Layer 6 of a small transformer language model trained on English Wikipedia (14 layers, counted from 0, width 128). Numbers have three digits each and are written without spaces.
A neuron adds its activation times its output weights to the MLP's output. To switch it off is to set its activation to zero at one token and run the rest of the model.

Output weights of the MLP neurons that the questions are about. A number n stands for (n - 500) times 0.00053.
n3: 679326429519532615316411549463490608667515432525365455520532371581411567424457581315655563314379441500530620564348493471502509616650482475522543461462413385540672463532548703487359464423419568612680761684596503535550535308578445302657548438738596443581569411498529417518517501559570595556665301510507605483582455386529516596539615580438476539301524644301290566534594489567511737224349
n32: 459557440495460560450534735548347297375577549479544288344471511413422596663537539556324249434556552547480558492481427381512464405536541695274558587520372489489276357548366607538549568565539485343662368524514549671516622552509401622600476526304291366552480528604445521585412465487609413691472516569472577465593614641481582438731605484516545503542608617619448713443452360577520528518542
n40: 508494477621442352393574616392593505517357611473413352395465565394546391610516510578541642512559508668548661721551554439534587481290519420446296522575575598557534748316223451283503623682437457540501316975568530450493587557348551470518511397494434625530593605394409480463439328435362464611443575636395531398450658522498455090752549318306567713339623574655502489483437309533723499494489
n61: 476514644584639677477534428645595605556538450473371394640417461500534572480460585458506573304601598508588572521447374543636549621599311354512611611224503488567581650616596407537278526450570462651427431443468584295598554552511610452637362447570533498396456607721429439556224354463396392447476479506511462564437489701349690548526578387484488609648302457387586524561673590445585582292444
n78: 431687522525437509587595334485557610490622491396574457570446571336447378562553481513484679529389605545446484553544387332476500377538460567380481654616388552389592565448434386192444522471520468503558633349662413543534435287436614473813382352439364411444625391644552579511554665451387479491446581515533509511353572619514382449341591524724580420455334466456478408375679499468390545406447
n99: 467524372547474689549466440550535626518560568426484341435561397528720426684522733459604486528623665502585567571506354582598424517517602695578649426241507493568479672639523363381637713444515440496453453616585441428443504616457430389392528635424454426439446344465576442661570384500672314397459717423460493524208422536449403562345435629435489508302507587586610446558520387549362526523380
n113: 612558534533556147587519519503288502594603561398531469464347522451450669527491525470438417684468521451611609520632633415558462425339521550431425465404598425411494463513438624642368481587637428516521577481472608393486469533430631675397425456373280541600420478613525275591495378415550407330513539670488304532550463327447573517587490454467600466627650597714578613596465616419486582657553
n122: 621502487374511562482600464513396440380471248706438462533490522588682486480436534567656638162575425664451476444702543566573477537428680495474631457448526635463292544322466607581529482453526366384674495551319534623393576533496492546448694482680549509536449719511576509670418538487504417487536498585531382512489351428557434384507550411467549393615464407517492487415415607471423379515420
n140: 530367390379728608647557479290426533561536544621599488802564567493507482493572349497715451457449503386542417570460385668561538615578564526467494326521397531435404282589461535520646579430305418380363513338413480411547587401421355551544576515695426457530556452569710489492683419461629476589423505550420570719488490637464658503526431475442492466535447424498372496464394413533636439535720
n142: 645496641434326606465411742510515442640586613454546086408381251456572656324379409440542448482363659641443477551447517467564433397836584689513506331402602440513452425327562565712509541529522403362536387578397356482590380453202450585728412397482564573462548761524588355721590421599398507626502369437479408587409509385515232368625469652304457614336557517552387644492461493405585304468499
n145: 583635588463561459409312335469479329551507595477526396491514557417550517329557399419582446465229487550540414400540574509443658687510687495494490544638544666405559474560662464535416579477355544391435705574496585595493452465377483315464462582571563279425562365675563373466526328452438574394380582459516562431402541583537379370522520479594484498504581554387381461327558650485431528608478
n163: 663598556445535450677596378507653618465513582475381449414494468629632523515617543623425357349495414571448616554477496523415428533436411375384421658284444557525461335437304524726374430383587602644431498440612487516381547514747512492509299649565556568413420505534468434598335572625474470758540445546478432540365640525593618585647478637399549439496652573650416701358354488526548553523626
n174: 575669552609781640437519617610516456369567459425492459488468530587453619272433445425527444503413559583602477567421615477506342456790426414593507553433468505400517401468492499428494292555406474576626429597405398526381464406420407467569677506549499506464459579424573536425521439606492548407716265422448571549421537447483527418560530513375456649398439742612494290370578557659421393535378
n175: 468471287325585211486584584478506332482555456394530620517538515467448228494516615670547599490670573483465740447468632456358414480323444425561491555669484575492379357492483422427593406471392619530655712554341629487399511615549417659444394589635412400400430521401579439580440313579605556385566588455506344493377459589593503535628405441359416341490596396494466490407650482542346531545236
n181: 441469420591374468520416435615416538531395450478434575442502407450460492451472503488549435559502327326507516508420582563512379392332555469450536488567497507599448430489444572530436577685581412564563487630580556442462525360520432426588498400480404469608617436428607414482609413546434517672492538490530631506390406422580500414504421503503619570524499553486400373490494381531353437426607
n183: 477417434381514523559459372507605688509564713365597431475499397508520475353538459595605608394560496436415624589381651574642334444283458527443405576423429532765535500599464523654258473450429465512377467236755664235594387257583474615377435423487505555351510454550470436475625582535499446539535628507514570381614497589687504703405543457582519370467561468499592638505661510450626425388548

Each question names a token from some text and the token that comes next. It shows the activations a of the neurons there, in the order above. A number n stands for (n - 500) times 0.047.

Then comes g, the gradient of the next token's log-probability with respect to the MLP's output, scaled to length 1. A neuron's effect is roughly proportional to its activation times (output weights . g). A number n stands for (n - 500) times 0.0008.

" serve", then "s"
a: 558498500470500512501500489494493507501497578509
g: 415483328720492338511398398397438310512537527564575399527657538544475649542650617555727455455502421477614310387674504713708531505500583638396487418570504474608280396446428410313641572548564472492584558815411546273284538432513599332546370518427444674375476444651516598419532399609588571279436388468602471453324588616556423559225391494557629760506566480434595622563584623466373500419520
Which neuron, switched off, raises the next token's probability most? n3

" a", then " watch"
a: 495508382469502500455497503491539500502498498495
g: 435460486478366482270197518540500531331473417507544435555495699468524606123491463468622290316430483813547466748517625515612566287517472565490419668340445253511562610580628415524484603560432504420530433626461452588414647374409493527593459578399559448721399437416442470582617474230469541335602639394673355409612529342462480421548453471696588590530513609589421569552585454573615565596583
Switching off which neuron hurts the next token most? n145

" ", then "leg"
a: 500504502502503499496499500498535505499544500500
g: 506295583424591531446346682756585445176350495436323521462549607568432550585529368739470449539504568423380552306457401470353627397460444470435717659445483741582362594638369642364493373584393356297354469536619407456499306515371442630564580382522547339418406400343417501531446427615611656553412378439490548348364561608531533555470439494304374529507328403576433341527459366598375581522698
Switching off which neuron hurts the next token most? n175

" China", then "gli"
a: 504532505506497501501498489500501503507498505477
g: 512362494454662362640512570592444253383429634414480467324650603481305700531269684719407454568497589507533485279481561369536401522624243726554565540545593452581510721556507671471613478489799503375636410432446631471531396458516510471457501609373398481530438579678474550574399582271385518225477593506446453635486482584423530547546621521676617376456308550410603516517543270424317525503587
Which two neurons, each switched off alone, lower its probability most, in order? n32, n140

" \"", then "recogniz"
a: 507506508503503495495502500521506500500637498499
g: 653672645467737350383613531461568526678425425424459299500400431586649373371501658567481469529613295395568490457630545450686493595477481516556514631536293604567464515512656441565403639734327729355509622399517402495389497476483219432480613465658573589278493514485645445268513393580541475434564421324405460551419350538634525448575459514210190615676459535602536418466435535439409409617489
Switching off which neuron hurts the next token most? n175

" October", then "."
a: 497497500457500495505512502500507500499500503489
g: 659524457568417577560474470465614258497385369449515440419821620674424554653574527551746516416388558321546459602445608572400535537553442637397298515564506614604581611478421679307530540430166491545467437649603359696616554428383320410453237547452638614475376514503596627487509416453404456526514769420268448388343431651474492587619410455374412631533423654471468438564451428464298593493408
Switching off which neuron hurts the next token most? n61

" Li", then "ker"
a: 497498499502499498503500498500510463501522501502
g: 391457589323541596535576547503504456507469416480436495561381772457692574388448368553448370582478347496569422589344372606529437623537620563452452317492413403519470551283597358496393594775449685574472611385540736379699664567555459593476744268397435580536543568538492490592602492436555215420506466450516573469486574557242350457379790595387602613397400237525383389601514453341476598407477
Switching off which neuron hurts the next token most? n163

" sex", then "ism"
a: 500501500484504500499501496523496497486500513502
g: 421423462601664447334663467392583467541509858388513358494547493433524451653401541545496621496658313259527506410261620694515500255394581505563338382530721589619549489709523493312451548755844575498577578528509471476483297366596433566519633399511351430433593455350460508516276430673707610619495452398481391495516428586474431599413432547447600520464485447544493468412553494458312470529662
Switching off which neuron hurts the next token most? n181

"s", then " bi"
a: 471501225553494499427496498403535499485504500516
g: 566499556350623545488439550452568506703735480300466554659585452508489526393498505444596492744444411535479544517512523465591635302688467450393673561550538483443495452581465351463480524533550397447339438604504605475742575434543537370307586597439460377485463348409624687607068609694590504547542194534505383526480579466641412559422640372458462607711341428515449541581383530299546681354737
Which two neurons, each switched off alone, lower its probability most, in order? n40, n61

"d", then "rea"
a: 505483852497501503325513500384498500500500501470
g: 752451444453485718639749518362445550563451454486612616412616450465458375331420455531397455698579379599557412475712493564702428356594493445573325409552380656434549685489525724380564485539445508487766516450529378376635748528514314487347642423569569431385585428324546407292429458680589420215589442418643544549480503441484573497416346348548528486715584422381387565442489423546506701563381
Which two neurons, each switched off alone, lower its probability most, in order? n142, n113

"é", then " by"
a: 502534500491570498503519500508584481444567503476
g: 442475556506563677604408344424506635520596399564298522509573467276442512419479411672520796705396425638526561422581356541407509305496629534233555589404565524307416762382562505663462518637391210504437507384609459621625431757436660544435554609392585480522462432454401506585342494492716285561523484606457601558552626634540611554542396509510377601530564524442313424489637529476758506644371
Which two neurons, each switched off alone, lower its probability most, in order? n174, n78

" modern", then "ity"
a: 403499499500565500507502501500507480480508497499
g: 261351475621377330554589372521760390499481605476607486504453437469565563584549677449495561484604341579502649221522575393463573674398604312273426474599652296595400730335493488509479378454404590492579522504622549388480406450632447425616515389503433501516343496378703796513315535414266703467365594347378476546469655560710450449441567560578474591546541499579728390417552575518369603570455
Which two neurons, each switched off alone, lower its probability most, in order? n3, n78

"dic", then "ation"
a: 501502502493496495509548502500494464500500517451
g: 291447484633591489510527308613531441634371489489443453569489373475451464593489498338435640470519735555536439375369413309479340424393650414472567526543597683574417490506691485411397319421410572441787551503574473556458539577310515531447668320714533719537588673290557619491476547640437638657486390683635392477386573301591631369439675377464460464416534578634517527283497752316427356416393
Switching off which neuron hurts the next token most? n122

"1", then ","
a: 502499504498459505497500496494605504500484500501
g: 396490535478531574490751661650483490287562586350633565508551352436531581577597504598406416414572464284459569630556548572467566410425599525496466430426725543467462495377883569443742671703547379654358517500534316371389269637696468507461364589466541662627435383414357511556357607428439394539593653554687432467535343725509554605603513356400569486677447416532436466494458446626562338305444
Switching off which neuron hurts the next token most? n78

"ed", then "ly"
a: 503497500499501499388500501502490499504502494496
g: 459335406555507296559573438473649429408498820565515652484549510429381390430533514491613319344501482589603508399269442337647550425444582471473583486389489542668340648482365374524750613522444590467647642607449280517492375407578418466513385378526482628399524536326515684608587482575322533314586309587533425509352622499593406635425513280388803459742556632608692562459452434575428504368473
Switching off which neuron hurts the next token most? n113

" and", then " leadership"
a: 478504505500502500479500571497424491502503530498
g: 589488585455478517484661248548587487549436572295543543369528434578586368459502544490564566165453530160512501411412475678704480468339487612394570447629447607480645273598358506686429474531687461430479486439487560428539313545521590593593633380463579523378412646524769603613590668539503513581466412590491576516353496493604566559488276607285415657481410467597213527449688544660341427644482
Which two neurons, each switched off alone, lower its probability most, in order? n140, n181

"W", then "MC"
a: 567495447502495490500546498500500501499500500506
g: 612623437585494307368528492633383636530414431500384289709544502739466543653576521584599487399501498644467438531472520448500547472552548487564534606389515565475357535528288525812526276565206702473311373529417530431395534549334459429264472539572497571592710466589489519675655587323695504748499397716636591640670423418455476537555661550686420501649425539392428621504555348470434533393508
Which two neurons, each switched off alone, lower its probability most, in order? n3, n122

"–", then "1"
a: 500488500526502502498497500553508501503492500493
g: 499567446408549457389583386526679557642725516344514620537578508635564398382588451490377656568362347425514556640522493506472485531574126524436508505737596507545504552404570384462476346622543632573680397545675706622524442560559647714374463561457571458471367538437420491532509470495607453658567415539653435462540593742534539554524501458551617684511662594597546290196835393443477760411455
Which neuron, switched off, raises the next token's probability most? n142

"s", then " Film"
a: 498483289508480498433507516441468496485502500571
g: 455446460313442503512467435563623518427481470428551456389656549445411376331431393662742640522395678580566460368613515373451439454406406612576321480378473214527431611498599391288660685524608509389498580618577327599664306413420617530482562543658530427490595494633376416684347576415568742493634480537667667406481773490485584555687414577489707585413648581581682365429477517517656540412691
Which neuron, switched off, raises the next token's probability most? n40

" pro", then "pelled"
a: 500500502504505517500505509538494500499495499499
g: 707328789698287529470475736568564485651512543570394514362583450661524370355440489350484583461420409326530689713509480416449468661567517328511692584640617624488649491313390506457435535579709467479670468445362289579306659605495597560456393553558483768691402543499407473471619594396717506584660410516544532473734530554594533351503444381554640576395427485571546469402634460544485412520484
Switching off which neuron hurts the next token most? n142

" media", then "\"."
a: 498500505484495500534505504505534499471501559601
g: 526592579689643490683399537297458590298282464618335560377557529662304517459442508415525541482421454441439460502485576493389396641343436497467477421559529594501532583444494623427478567348311492448383476732690470693434571380464599438453342404407552541352265556317608649521495440434361322527544551483306524472555472465421553594517471488237744698307475766658656696512614422489343599362547
Switching off which neuron hurts the next token most? n181

".", then " An"
a: 497501502507570384505504501500500509500388500500
g: 591384623464552496529381870468443534585539654532520641351362650575595630417608427434526498635368554443313474358642796435362348609504468552332619492444774403537334471603558496559674545513568607370584518478565338777516629420477375567488383492667435458621493580705505407397362433425383584428584622330427396624620531462515670543420376605343645533287486414535519491436493368511511436321592
Switching off which neuron hurts the next token most? n99

" took", then " place"
a: 508500501424401423462497502505466497502498500503
g: 477650541633503577362701363467540455528375386415388446404660556414679568589488509486527364489579470440459502533667560767506298575545534505654582594530507545432487435622699440361636398499405526382324558501484528339554315796583495535471519670428596354264319289429455434473467637614475522461440233384541371261562540515479629386583437544653600178321512308517462428486578463344556561625447
Which neuron, switched off, raises the next token's probability most? n99

" though", then " her"
a: 499484505471511562499499503506446503472503517513
g: 784506549427436581494426602476577433396490488272486330623336655608517617577576334439362545518419504572553481407638401386542632479568439575621318578493648445471538565529611481451353474596719547555373603606383422722520560604579503226490354581447675484594463658386617442405253261563402606535700272555670493530486617572509690523329573474616388673580367578464542597471504733562629469657558
Which neuron, switched off, raises the next token's probability most? n99

"es", then " sex"
a: 496498500500658497504500502496524499504542513487
g: 375492558195531539455463471618699531462240461366493342579360397378533637388262482578532637499419477472600346599527675448519576373524544508569345578280361442501616370694649615331569111521532595542466499489412556568680325343469403360532593464501419590401359394359547586325386673585397417545491399430446547471499560423658645458498511784538577445578647607377522522449550595401544531438421
Switching off which neuron hurts the next token most? n78

"dale", then " won"
a: 500622508479502500516503482500488523494500519501
g: 421583533342552172362521521501565426487639489624413373494267451433500523291519594467524536527384606488473625607310561554528503395430514517395359558705200284531538680490416657523514363269469442478422637558539489662515346520300519427367425495397464635459548265428703627571417503371329490649311509501516403572458553594590507536603433618654568645814440533365504453581352536636387593493590
Switching off which neuron hurts the next token most? n32

"5", then "0"
a: 546494500495521500500499514495556509504492502507
g: 556502481676512576522369460535334269418436417536544298398525563471387484261487501485590742348331662550542410467351557889428358396583501623588258521307511523371460301742554493473676611500459501567564542506511591563355691323404551446635567490425452441150503530423418520447296400452554722401520585500506581429556478406542419434535525522539482682577781383487444481509542460522579492482516
Switching off which neuron hurts the next token most? n145

" the", then " Edmonton"
a: 498500462487502500569500501527492503504500496450
g: 446702406615328457503355855386431483628429452603412429711678366761416604490674464630604720464453413631469547483542356423447478534419510535569680492384385436610477481514347438522594424437586321687540440382489540326612658494412466374412483430312480554709581354597356494409389409480715424575418489556593490522837605479507448437571556516573448540824542449464580548644425521391528544548572
Switching off which neuron hurts the next token most? n113

"tum", then "ult"
a: 526452488495502527500498500715503496500499498449
g: 589589575628501406586384460603566428543735726236529568432541599428332535455524538405610514594530421305680668566528628469593583664355484678709452461488355350580401461548528469353454425485501432634563551464385564430664483408517558502623353506571574431565177464324540416674421627371623475776405632550605422446400494513690532558748658423436423536586601580629431323323464546449329622358558
Switching off which neuron hurts the next token most? n3

"2", then "–"
a: 511505500497496497500500493497566502502501502502
g: 217516572605648426499466296345570487529605517648510450464507606554540393643447474457407512440504565522155633482456334533507609483378445405561608479422464695478488967325300417487455454551624520612610263521596472441525425511393606536319643595429561292433593411384474494444574473513663531567548422444642433468431572751672435295602391449501459407663376408377396480519397443455466611618617
Which neuron, switched off, raises the next token's probability most? n3

" clean", then "ing"
a: 501502501498502499497500506497670503353500543562
g: 584613488452560387394612364324719527508508620513617526468533472506699514484503778445638741548509312614550475579257444198488420565158741598471542521485447543418519523354268541289509512635641400578706482461504353743469467356426466548603441587500581425653475518183514392386605457566608522426376509415638509520385442601493436460407535541524556590258394456548508531478565446471502461598567
Switching off which neuron hurts the next token most? n181

" Film", then " Fund"
a: 500550500468497501500498506498472639414500499545
g: 540477460582423504372500406520453572400446569441297454296600444496491620612524441684385565420339308442483607473412552484517384547681407533411579321419558278485568506408751329681668258310465475409409462486380554590734537449441451453396555228476750577470595562385415480534332483406463626645539398447382540695449585364520369534597411454309445656510682710472415530733581515484678504321503
Which neuron, switched off, raises the next token's probability most? n174

" these", then " old"
a: 503500503489538499459500500501504505477505519501
g: 474676507381529578638489577575172461441677465499487898657613555608413514326592483423516185558529440405426305392343662403443455406380647732621588443397543522561430460413303660547501528433720531454519661468370507618519594532527525647557391388560387552543611541434456609371567436285505398506571590627464600295622448566478752507367331399419598458396492558484515636531566512477512545606425
Which neuron, switched off, raises the next token's probability most? n113

" the", then " contest"
a: 499500445496500500573501503519501501504500498495
g: 440344503527498469520604721557384423510525503571389402402491472296592665576578355481604361220476393507698401409675561489567372364366575497473464371470532308504575568483832369491673663586239396370490517590420331782551151541341504545595496501576493446610383411301491441488396667675515548486445560612654577427508488535623547513448563593465503539437490459510361601519505456732647427472367
Which neuron, switched off, raises the next token's probability most? n113

" account", then "ability"
a: 553500505497502495506497505498500495484500605502
g: 427529617581296405450317189440529378532326418354527304504657498536666539615398530501427615533654399519598415369284549486438289439322393363513494444512463679555480512473495506459475671462517646268595595639553561467487732461624451411553609464629653435348484535569691548651442563580523527456401398461587571443462623269535521596516531429554546248485461486548564373296408762512249286553392
Switching off which neuron hurts the next token most? n181

" ", then "tum"
a: 503515474499498496497500500491501501499501501498
g: 431547582492542569630364374481581434706486394336654471634324485439368429535471403418416490451472384468438275368579545623423253410649484262584202382453562574516799668491397442549508500627473629496608414548574550352403551368591567320460444388479527384547407464677633413514612419425406255426517413625311532331483506409635547541566598446557314522752465418624410525379577659501260608516431
Which neuron, switched off, raises the next token's probability most? n32

".", then " With"
a: 493500501508594391509497501500500509501380499501
g: 552511442741418651354270562452554250520279533571521542602186529502573657388516739574549559467488540468278563490477543526352444643400514626555637511536427504442691717469430487410420651427521644639514376490571504571450646393494360641418433416575582590631522575451432767413525674422573562433556508455622502510425424619483487469414603316335487655314206596495514568643491746645587555401474
Switching off which neuron hurts the next token most? n175

" a", then "im"
a: 501522505448506499500497487499506496494501501500
g: 637527344649601308442657660544693416607492506425658306442329519411527410492664718513650545558557529529347418376520436690533532567461545414510480425757670533560572601371545575341370455438298662460391379451559416644566558350667409265530701431373356611587458387556598589390491650433498551533640521530623461398342628483351349521611643637362448609296644647712493565601519484595516428577504
Switching off which neuron hurts the next token most? n61

" Ger", then "d"
a: 498499382500500498500500500500501504499499499499
g: 389467426545469519525516427649514325572625737440326400519540649683337456479316475400487430573530450542599657738534416494488393463712342668364495607363593460646465495634547575600584239345478423396485480630524637510370357495399402625271542546521476459299653700715603483682647481197476364516546442444496628593530446423286468613371528530702551457532411357327415497473657433428553532481485
Switching off which neuron hurts the next token most? n40

"tie", then " break"
a: 498495498530504503511499500506598500503498542503
g: 779304452458667525623530462450488602595608457510474419553434599481548594290481437493489353372613622418468313347385469624450468403366335485467541686372585474444445453490399388508419579544743431521453530367558376391345424674562602437532792446570376328699616438478607644616483544676694656612615715501450476369590388403513424662393389651394680539351636339475471441625328540542317441605555
Which neuron, switched off, raises the next token's probability most? n145